Layer 2 of a small transformer language model trained on English Wikipedia (11 layers, counted from 0, width 96). Numbers have three digits each and are written without spaces.
A neuron's activation on a vector x is GELU(weights . x + bias), where the dot is the dot product.
The model reads these tokens: " rem" "ix" ")" "\n" "-" " Rick" " Ross" " –" " \"" "H" "ust" "lin" "'" "\"" "\n" "-" " Av" "ici" "i" " –" " \"" "W" "ake" " Me" " Up" "\"" "\n" "-" " Col" "d" "play" " –"

The vector x that enters this layer's MLP at each token. A number n stands for (n - 500) times 0.0068.
0 " rem": 428211429377513484415507422345630449621453440448558459244627263559391450465581663764464389487505350482477448488601546445490352531593497379451530519600559700390480396599686763495267489527561665417485504627522477655445456519504518390599457590343562567710599528435499482663485622572307626396
1 "ix": 461515467385489309525381387420551492831190334608518480343505387476395684537593766639484380400484510521500561477514591555533348517509478211602544434755332560524537457391575607355654413364511562671434178676452722655512539389502858440607327444346548612628548537510563522682345580585499635474
2 ")": 512459386510538355563466419431620571868237314426541452322518466424462703546557797609631391475497529368461555418468480524470351550524444370606351395550451535663463479484549663326628378403534600606380337534505550603451573495507789317619466578290631641652356538377724448670434569599676599451
3 "\n": 432450393462522261528536366399567527853327300455408445373604383423518587666583728670557284500433530371482524384506596458534297625504416598573461403633455668671468594543598560417518444376495599709396302522455636609527504454511626362560288580302529629604407633455698486703470563542594553462
4 "-": 538459539577522381565399314349608600840230341524390347458579278443479730524610713626481289538554407402551612388409673515541269522533462490555453476619473600588505461521637524392574357325477616579463229555449594655465609544478658351565370544330595628595488600454675431626443608382635640449
5 " Rick": 479526443615557148569473360319406533769319295542393532416506435438461561509521837769524372485520532457510668462599495551534368522397486356623679368567446495455493372501499480401485484356477547508476125475531709549422502465586650486579616596363556552646523666531711421664408576524454679493
6 " Ross": 504500411492616250546555435356454553824255346603459572375588403378495524454603838671507447433438577522488530464565518631616369523496460202510567366621326501604500290491524451438546401389418587538497069550491775599371486406558793531556621536381608533568493515444499483728489612470579710369
7 " –": 507426482559589295575444332416525630941064313489353524339542456469498505674667734668388319373542418453511469405468619520482314614600482553536437497615521594511415513466608516355561379425493608705540338588481587572483531455477814441546347544363669504560380542569578422631410642550634590408
8 " \"": 542471421442577372512428457435486573831295329551356376404660341450461619526575718685577128424502458442544594374474528560438256683500585533649447473524441557608500406460565410431445387410444541592491368644474604654459476568635523320642305615367597528510447552443524442746469573491524800546
9 "H": 521421640549462394492513405329663460789437349497418520471556390349420555582457577724566378546590630400606568401494488608412262603450434202618523329654484647590551456541607496347530414345518587473454199557477734555473725507615681440598444537314474694492462577345571417586352610399636762498
10 "ust": 420508569444564300486444324375621613739239312588550524511589342438455724470658778635513420427464576506498537369479666590517355505548467263472505384655294578504570387579612581362579473418414536584499373691379712600445688462395865593471486476350528574492512443456602406645371593561523626345
11 "lin": 618582431599542422454364429317498525855301338489460450407535346306511756519626661630419414301583537493502515407452530550517284556530500273528446247680320556493562647504681424392445504384375626619506355641499697604451471448600863532592414627351577512581522560478648390645401587493542611451
12 "'": 617449497584587287387451315388521592852200354441360526425545364445391547624428760669479383464580549398597553474434621502435395593492517376671454381706446508606515435559703471351497368374414590636526507437399568534509553421625524313521357670384591518585469591531688429665339584533601779526
13 "\"": 623473466515575315449479326439457625891258315485502397389627408489407556570609676688544260400569570448569522387498436591429318582550503362631377561586407573718595410504504559400521400398512533630474462549483609608462589420546606292603341617357613527554352582426654404718386542503512731525
14 "\n": 440465452466540228453549345397531552870306309479410449407668411427557561665566695716528291458462544359494502395516617489523305626510423558563444420650461674672465593520607565393501434394492601690390335518453644613503542467555643373569266627333490578523357610458699429692484551559562561446
15 "-": 533480587580540356504410295346584621850202355546389332485643308440508702514595680668453286505588437389572586390416695551523254521524479466550422483659468601575492461505648527375561337353469627554478285552437601656450629572511651364585370585366565574523436590472682382604444599397611634427
16 " Av": 431501511411552261481513314398547464879411404560421445570620302330553626507507786729401377452516393373432562384704586627514363590342486325564561334718450627507625486533534417404570378392499562546547176584412748567366635415506974538529348582415488532599472593352527545657402609454472632416
17 "ici": 516519527495622375451383381360706483906412363602516417466640445430344806674498782619353321589600403458655527419567541541499327507417551362582476302722285443505472539478752611321431467392497573617505371624439638495441607501411835541502455532319497541475433506569509370552410546496459756384
18 "i": 580514499550568357350465401441602466881237359571484493408698389469419664578539667647416300533735607433480503416491538606466267555520427185538431329688400556525445568539671547441593475360441487632465211558413733595470572454566805408685275441336551560462405560584591455653441577425556650445
19 " –": 503445508565598253541453328427521639936043321487379489368592476483535487695662728707362319330576416448510455397491608528475329620598495528540430491655513592518404515462595541348543381424481611683549321585469585549482543471498783457548353583394656461501347532552580402608421626550611598419
20 " \"": 544487435442591338478444456446481582828276341551377348416698362457497603546571710715549127389526452436542580372495525566428259683506592503652435467565436554612496415462560421433439389411435536568495350645469604630458480590658498341647318653396590494445421544424524426720473557500506817541
21 "W": 488489650516539319535509326359618547862378347398432483430571467328490530674502609762592388372591710493536531426461470577346278648475383208555514405698452540540680493497534460279415461403557535504447319565446662511499636467626752482571454643394502597487492583310687409601359639446563742406
22 "ake": 484570511569569243343303284385457591746193332544401498439597327519466542651523697772543420404644496528408461449490492606573409532521527181648639501720412495604495475474648604362559523323450611498445188566452632578425472453536649515586410655402518500560445558513506425650424562547627587488
23 " Me": 492477441504565255469493374473595479874343321502373464452625373411497689465495611741520327451680553419388504430593531586466243691473398256481409461666404489539612422495423456310606397294503634582484473598479762466431532599600687471550528640422544446558463664469620394652506571639623662406
24 " Up": 593495393450505391476420175364558498856351348571356428420644358420480607632419853788531283476630437472428555420505502615546275629457519264545483676566401587649566579521500575369605378410520536494525358563349687535472659465555717453569452650438470394499450712455533414575551587489564632458
25 "\"": 629483491521583272414501331447453639889245331481521373411662416506440540588601666713521260376597568445569510380514452599428314585555507337632360543616393567719588421488508560407508405414502526605478472546483618587451597442565600298611361654398580499496321569417654375685382524514500741513
26 "\n": 450481479467546187414567354401523567870285327477422424428700424441588543691563683741511290432485538357487493392531629502521311629513423539562431406671461671676463598505609566399485436409485594666393346520455646597489556492583636377574275664373462544463331595446691400659479534569556568435
27 "-": 541494605582546321472426301346580631847183371546405316508673317452537688539590670692430290479615427394566574381431704561521254522526483442550413470683465595581485467492650530379551340367455622528482297550439610641434638601537650369595390621406540538467409581464676355569444583405609637415
28 " Col": 566490543548509328489616312344465499816444393548470523528606360376403494601525591728370434395620441433377437413646563510635282533329442363553389377658412433507536491588463525331651353462387702527414064617452831460471692462558922571615621673391492626488459636464684430575553511432521675442
29 "d": 587594601508515226409470266301504505804122328541445487366658361467500636641588573715407442476661489504590589349477615583515390580546487190567460442772483550604452477512604533403457395462415529564526259484482670600469594454594784483690489575431514430515371548565526515572380595393534572481
30 "play": 592550574477523162390446296381463537697167361599514431428606491485499737481677733626444368306578495460507475419431585634500337538506517295541497574695396473570495444383550580320569506411437647593613357678435676541459584414597900482581489625369536482464426614455694341581332612598434615453
31 " –": 511460533560602223503466329427513651921025338494391489385622484495554471708664713728346316311600422449504447394501612541475327618606500512542422478666513583515410526445597539353524384439474614655550344578468588529469547498512784467558378612432637431447325528545578378580418608558602596409

Each question shows the input weights of one neuron of the MLP. A number n stands for (n - 500) times 0.0031.

n133 (bias -0.105): 495590493555544580469563511522513581481496441617546487533458495298661532323465534406431608572410537530462401408582453473430528579563649443382669615453563407550482515408496451484483473447596562409594568637571454397472548426481500489518344498425441544496371536611461467530457635502489485550
On which token does it fire most, and how strongly? 30 "play", at about 0.24

n119 (bias -0.015): 465484514624461378470481473513352535424510486445525556468491561661506396458521347493565373565729498779411531389463492414484536531579386505485503570422571420490587477668440498402485692491604626495476470370558429457326497574467559670489404376320581316528508421602400476656576505477454408558
On which token does it fire most, and how strongly? 22 "ake", at about 0.55

n314 (bias -0.116): 434373380436339386523522579415442466462458614443519570373448676525678354404530344497440444406243460366497520396482518451361353488421452489465698633645720442497478549595585629513532595490428540767570589401370336540635500500373443497396512514493628513473376431352522585466491525281611537730
On which token does it fire most? 3 "\n"

n226 (bias -0.081): 552397541483410469550423591495572638595651333530287497336524422470576516437537517527560492523522455416598415360503538688511541497542654653611458480323553401353462495623553478567355607579589508497511523471345394370539487357619445546519602594605418461386528503621485457584448357361587412648
On which token does it fire most? 8 " \""

n353 (bias -0.150): 517500560584541601601528531563547439375622432514342426327562399557559565385505685311589477507402391505483541261422419542464511533675544525556647463514574514478387540485448546567523605315574461670420476462506409261655566534539532506623659635553636599427636350582475519594421517356503524481
On which token does it fire most, and how strongly? 4 "-", at about 0.38

n163 (bias -0.185): 462449677411537542529404665627491697488394397464468488432398644603563320460402389509547350415399497605676520539535497521481395463327345603421510651576330681666589672671438520612597531592620598689308535512361575395596429563467611554429421337359510424627559251497357481401497471647473418519
On which token does it fire most, and how strongly? 7 " –", at about 0.7

n275 (bias -0.037): 476519691455498540507517502521528570462579453376498412509537392469433507442495586545443608599552640621332538484517514547314529551509495601421450520472426420300459643513384457387482503487442422422414609415454621533552567646553396378551441572413560507514551467558448565410541476684489512440
On which token does it fire most, and how strongly? 23 " Me", at about 0.65

n77 (bias -0.101): 291453491474528460518527518524709323660496481495484553400545642516507369496478522500531576512538477481525631453369414523496513405385549528528586604520585384569439515495511575581475439577463340405400472435386522443436572542427516565414557451398527468551427554452470487557529389388473408530
Its three highest activations, in order, are on tokens 24 " Up", 2 ")", 17 "ici"

n318 (bias -0.134): 515633497391597361425451472497444346378527591441482568550443702442607549477576440536573424437431408568588567457467674305571560632576512552400588503479512453325509743608529546497575397575497587661518556535577441676514459293584468503356410420564376250693463567453429355490406614686285433435
On which token does it fire most? 30 "play"

n39 (bias -0.169): 492550503465644654591402435457546512361677390644477586489411414634454519643604592485379416423348474597444436450439384407649440557441420522487506526549422563607640484646551550463510336566591340434514650505435511456437487497539425633446549424636419644423363757495575372432642585422435460462
On which token does it fire most, and how strongly? 24 " Up", at about 1.6

n262 (bias -0.138): 483511486337602587510386448676632589436437506463457580591475532682562516588495419518638548512497518603557541419506497384450449363377375419572394463584571578634585397613503467558497593451552531517494719454552467416286410267518537475425344448478605661441555367634508500297565566565460585324
On which token does it fire most? 10 "ust"

n59 (bias -0.170): 445495447520591603510658413331521697427564586522408645615677426392511418361410582468698486512338520482459659434391535539422586324463728525401445561478492422476447485517628507403503452503404440486371409596528591465450430477387462671598658437650456403463593547591550468616646492503391505468
Its three highest activations, in order, are on tokens 6 " Ross", 10 "ust", 5 " Rick"

n54 (bias -0.112): 624478536574527464457602436291642437490505402601612544479518545483574571335598498443462492474410310665528549419495394572487578527465446507534377467342380505516635510407465453787487708470428456557519553527458527378490452435500344349310538604698483543629289514553532460591552634558539519511
On which token does it fire most? 25 "\""

n200 (bias -0.143): 394351468289503478254488500519578460422559422643480511609459476327363527456222482531558509542409487532583497415523596476363538417414577657576446617523478537456744537554597544423511531669411401548634449348503466637584439651455538543503664495481552500516409523672368489513635436478417407461
Its two highest activations, in order, are on tokens 0 " rem", 17 "ici"

n288 (bias -0.095): 389385564475516750548403455529663312456367245419771534462524506398540640548519335535530599538585515430489540563576397456377539543527480668526471620568455457548655451445572562611561476527452467465430574577425452494487342392533560453416508563662638580395362497524485565445533394537575455431
On which token does it fire most, and how strongly? 2 ")", at about 0.24

n378 (bias -0.180): 473449568379560465352484355550392541487522750749500642469476434568447420435508553473512616414393631520516593625519625588566401503450378382577410695508584555438511603299463373500502609451479433561529520601508532563653479404517481554530590531482470378598475522599427537557346426440361401419
On which token does it fire most, and how strongly? 30 "play", at about 1.8

n87 (bias -0.148): 528643504493384591391500613411447531492520555545486593595451527392485416443564507605573421596603595589585553469612422489530418526498521525435403611490463462412457466438423403464455462432565490516447544412570526403452502432513470480525478443392575490502506606516518442599461531533487441352
On which token does it fire most? 23 " Me"

n309 (bias -0.114): 506611436637430508524440436313478683411559518611483419520468450416524299450439446500550480656466460511468428522625633537411532342578565410601673540627783517528503596575544578411415412605624392667684694423555595488489500347492392500541404520484517364544556425511521424402480439602618431639
On which token does it fire most, and how strongly? 12 "'", at about 0.25

n62 (bias -0.133): 444556413532510530548593520328459570436568536598423502461451465409408410409407536471541484490580596630593540580639446479611466543434570509593385543460449614515580410394586498498513476591384502441557481392506617498491535547526530524471522466527520490523445528465437488544508400483427414518
On which token does it fire most? 6 " Ross"

n213 (bias -0.069): 384490545524561419553706431523359287438691440388503364572631551357462505292518493483638547482456565667574338420373347444428473591632503533644505558391485472427629498522548474530483443520376547487485500462500474514545520643593507450652464458442492538520527579533500536483642407424424648490
Its two highest activations, in order, are on tokens 8 " \"", 20 " \""

n380 (bias -0.084): 264346535399599553455634543282582515510557635279376540411496604673504544551561428456752626464444494408331647410521545444613361408425305626613737552552422449642405592618412611504642477575517185576401633544703616467315486401464427510617376627415574554403600486483484538399567269429431398776
Its three highest activations, in order, are on tokens 3 "\n", 14 "\n", 26 "\n"

n354 (bias -0.195): 396525457519519482576381539448444617500418513591397544481364644479518398414508502563379513487530379478583553460590475441510552533484397544538522656552502448443509551504500506498588421635482414534426593506532490624532348536486489593494490562573523691508539479315454438413557489567474447514
On which token does it fire most, and how strongly? 7 " –", at about 0.11

n287 (bias -0.157): 462440586372517362559465535515515457418655443403485549571605367726508378447474572434601452500398456406615414362638547523468450442488479469569518507470619441411525479537512509681509385615377510480522487522437517556717488338477513590523335518453543510524554588456572361436590525550577370568
Its two highest activations, in order, are on tokens 0 " rem", 3 "\n"

n234 (bias -0.129): 526475667523416570600388493493616397513596522540439430464598641249582438423419535517521493391528553550407588540539558446532357462473579554507498506505608423444549502444473565615519551428368654500439524491375466392489468493401577375566523471544565498438638498527548536670586434569487385450
On which token does it fire most? 28 " Col"

n49 (bias -0.136): 461413672564433415533368486473505337495520474430472503559518500572457445479339500500614566507696631472541543714438253664596567513535644613464474452503614613492368556385521614486447353326500600438631556402556642483497378606464402412425587466482549613461492492505527465603621247513505549505
On which token does it fire most, and how strongly? 9 "H", at about 0.45

n227 (bias -0.063): 542542608509442505509565520432376513404683404487508671476582505555485393461653431471447498556532569456463359524414466642519627539601569540542484553394416473634433502521580518346395516561536601628449546466442578505333478488357422453475448467470475631550274615635572463533415462526344487519
Its three highest activations, in order, are on tokens 13 "\"", 25 "\"", 14 "\n"

n112 (bias -0.068): 497556527493524603461435326437338564470466559508435505555476503413444412477417423456473476477425500424548311411410566663539475549401422558579567525442544474591538588480453512400510200615487436330571631459565463625599516659512390535604667431586538764590467557669546395583492473503523528294
Its two highest activations, in order, are on tokens 15 "-", 27 "-"

n195 (bias -0.069): 487560413549379522341521645556533421390505614500405632308758572385543478352475509425505581572577665610562421480497580374503502465455420458549427507456618289520573556437586596433648452517590518605482546630442530475466361451358541446408433527540464428515431443442512452575422574388390527455
On which token does it fire most, and how strongly? 18 "i", at about 0.51

n285 (bias -0.122): 443451430579523553338497482418412645486523599293516614543616508332489488463525479495372549520510517611510481441452579490560364478318532498666452629330475402458577519508512530553573449696490396320320556411477435524483542512414493479513566369463562619390595575517542465526611615604601403428
On which token does it fire most, and how strongly? 28 " Col", at about 0.18

n295 (bias -0.141): 545600722465454472511610503477627535444577719599353564543349640402540381400423651538459464410506639422746584323433456494532472532437463500497512668576532352446533646385311666671541516529649582547376428500524431418567385539508526411503439513402482607554385503377404393644390560355461437325
Its three highest activations, in order, are on tokens 21 "W", 9 "H", 30 "play"

n261 (bias -0.122): 426416456476526418574527514438480354339633486548380475369500524696462639327406412482658601500764716525389482606320437720503456461787514491414504456397565546558402509500438384573491268439519600606376500500575608553583471734338535342439550678478591281397386507431349470660672544607393578663
On which token does it fire most, and how strongly? 23 " Me", at about 2.6

n32 (bias -0.142): 402680611503331589497479271545574278474527510506649621622578644405649453376468629459525500566376466543463558343621316423384471411678563670442490616437571572571613474391601591494562520447376684729554505630519482400379405532455460360519624478466604424439331417494495500385503680491320526583
On which token does it fire most? 30 "play"

n253 (bias -0.094): 702424591476443421593538402384489449401594430562370423509677617491560391497489605598446380550425717489500485586656517443571665514537554612475394535310540411396363391666387458416422280522641523618526483480349580497492548511454431605349448644610313524597375459489424748526593456486508470523
On which token does it fire most? 28 " Col"

n162 (bias -0.102): 430463405541358482518535445506530432443473432418467414439445643447595554401443529612514622628424484547467655543532420567568574496342511553490461544605530331475541606587506496597538424453468457517458585515414653445397447551387494443491470590560528545531602406460414451514524593502486448557
On which token does it fire most? 16 " Av"

n61 (bias -0.134): 579460513494607448537485539411481567450441485433487584498387491579463451484512426531492523469464414546421604563565483433419538623461395549522379476441473508502432530469424397430559539541525437580607586326560504671648568414563552570534479524493508500530563332496563365448657616565464491486
On which token does it fire most, and how strongly? 7 " –", at about 0.65

n60 (bias -0.072): 526596440434602601417449635442547396511469500332702505403531555617465535604516548369628520424717664388426429427685542622461420371588550546497532695399528628484392471410530438603453447531366494567500450464584436278414599383613495540411444520421517526354697628550421461591361393514596430478
On which token does it fire most? 18 "i"

n319 (bias -0.096): 563601482409449485550518505525538478498561549595495483591276471584548475588338493552510474460428531461557503544505531483394453513515420423502559630628555612460497658683503446479510437528385477487475445465579573604576500507488452375286359528434578658416404326762273358356513463542422511510
On which token does it fire most? 9 "H"

n237 (bias -0.088): 459519421466497397328516363470384514482497294669567432549448667591536350488401593491422682389622609562465470342333450456662562491585422475482334576327536506464252567342521438626382548645458497407634579600646552573595506556581538600462225555444425516557301629695452614656666497524609548460
On which token does it fire most? 31 " –"

n165 (bias -0.182): 338636536440396575509483438533506543461534451457413520559445436544447424437591517445512494564421528571496508433609506496541459388533502396543585549511441587533426569468469407490509454553403440468518577496533496516541520505532527527531461570359686596542529445603536526437481483547548560434
On which token does it fire most, and how strongly? 10 "ust", at about 1.2

n197 (bias -0.145): 394455500475556417530599452446485503342473652515423467686500443558552527500481439495512591443352546547462714462420331622395531653493412509412552474532466663468513552421622359653484503416294480386402523466602664505548354488526443573459567571416452552553438566495382547533460556580432521473
Its three highest activations, in order, are on tokens 5 " Rick", 6 " Ross", 16 " Av"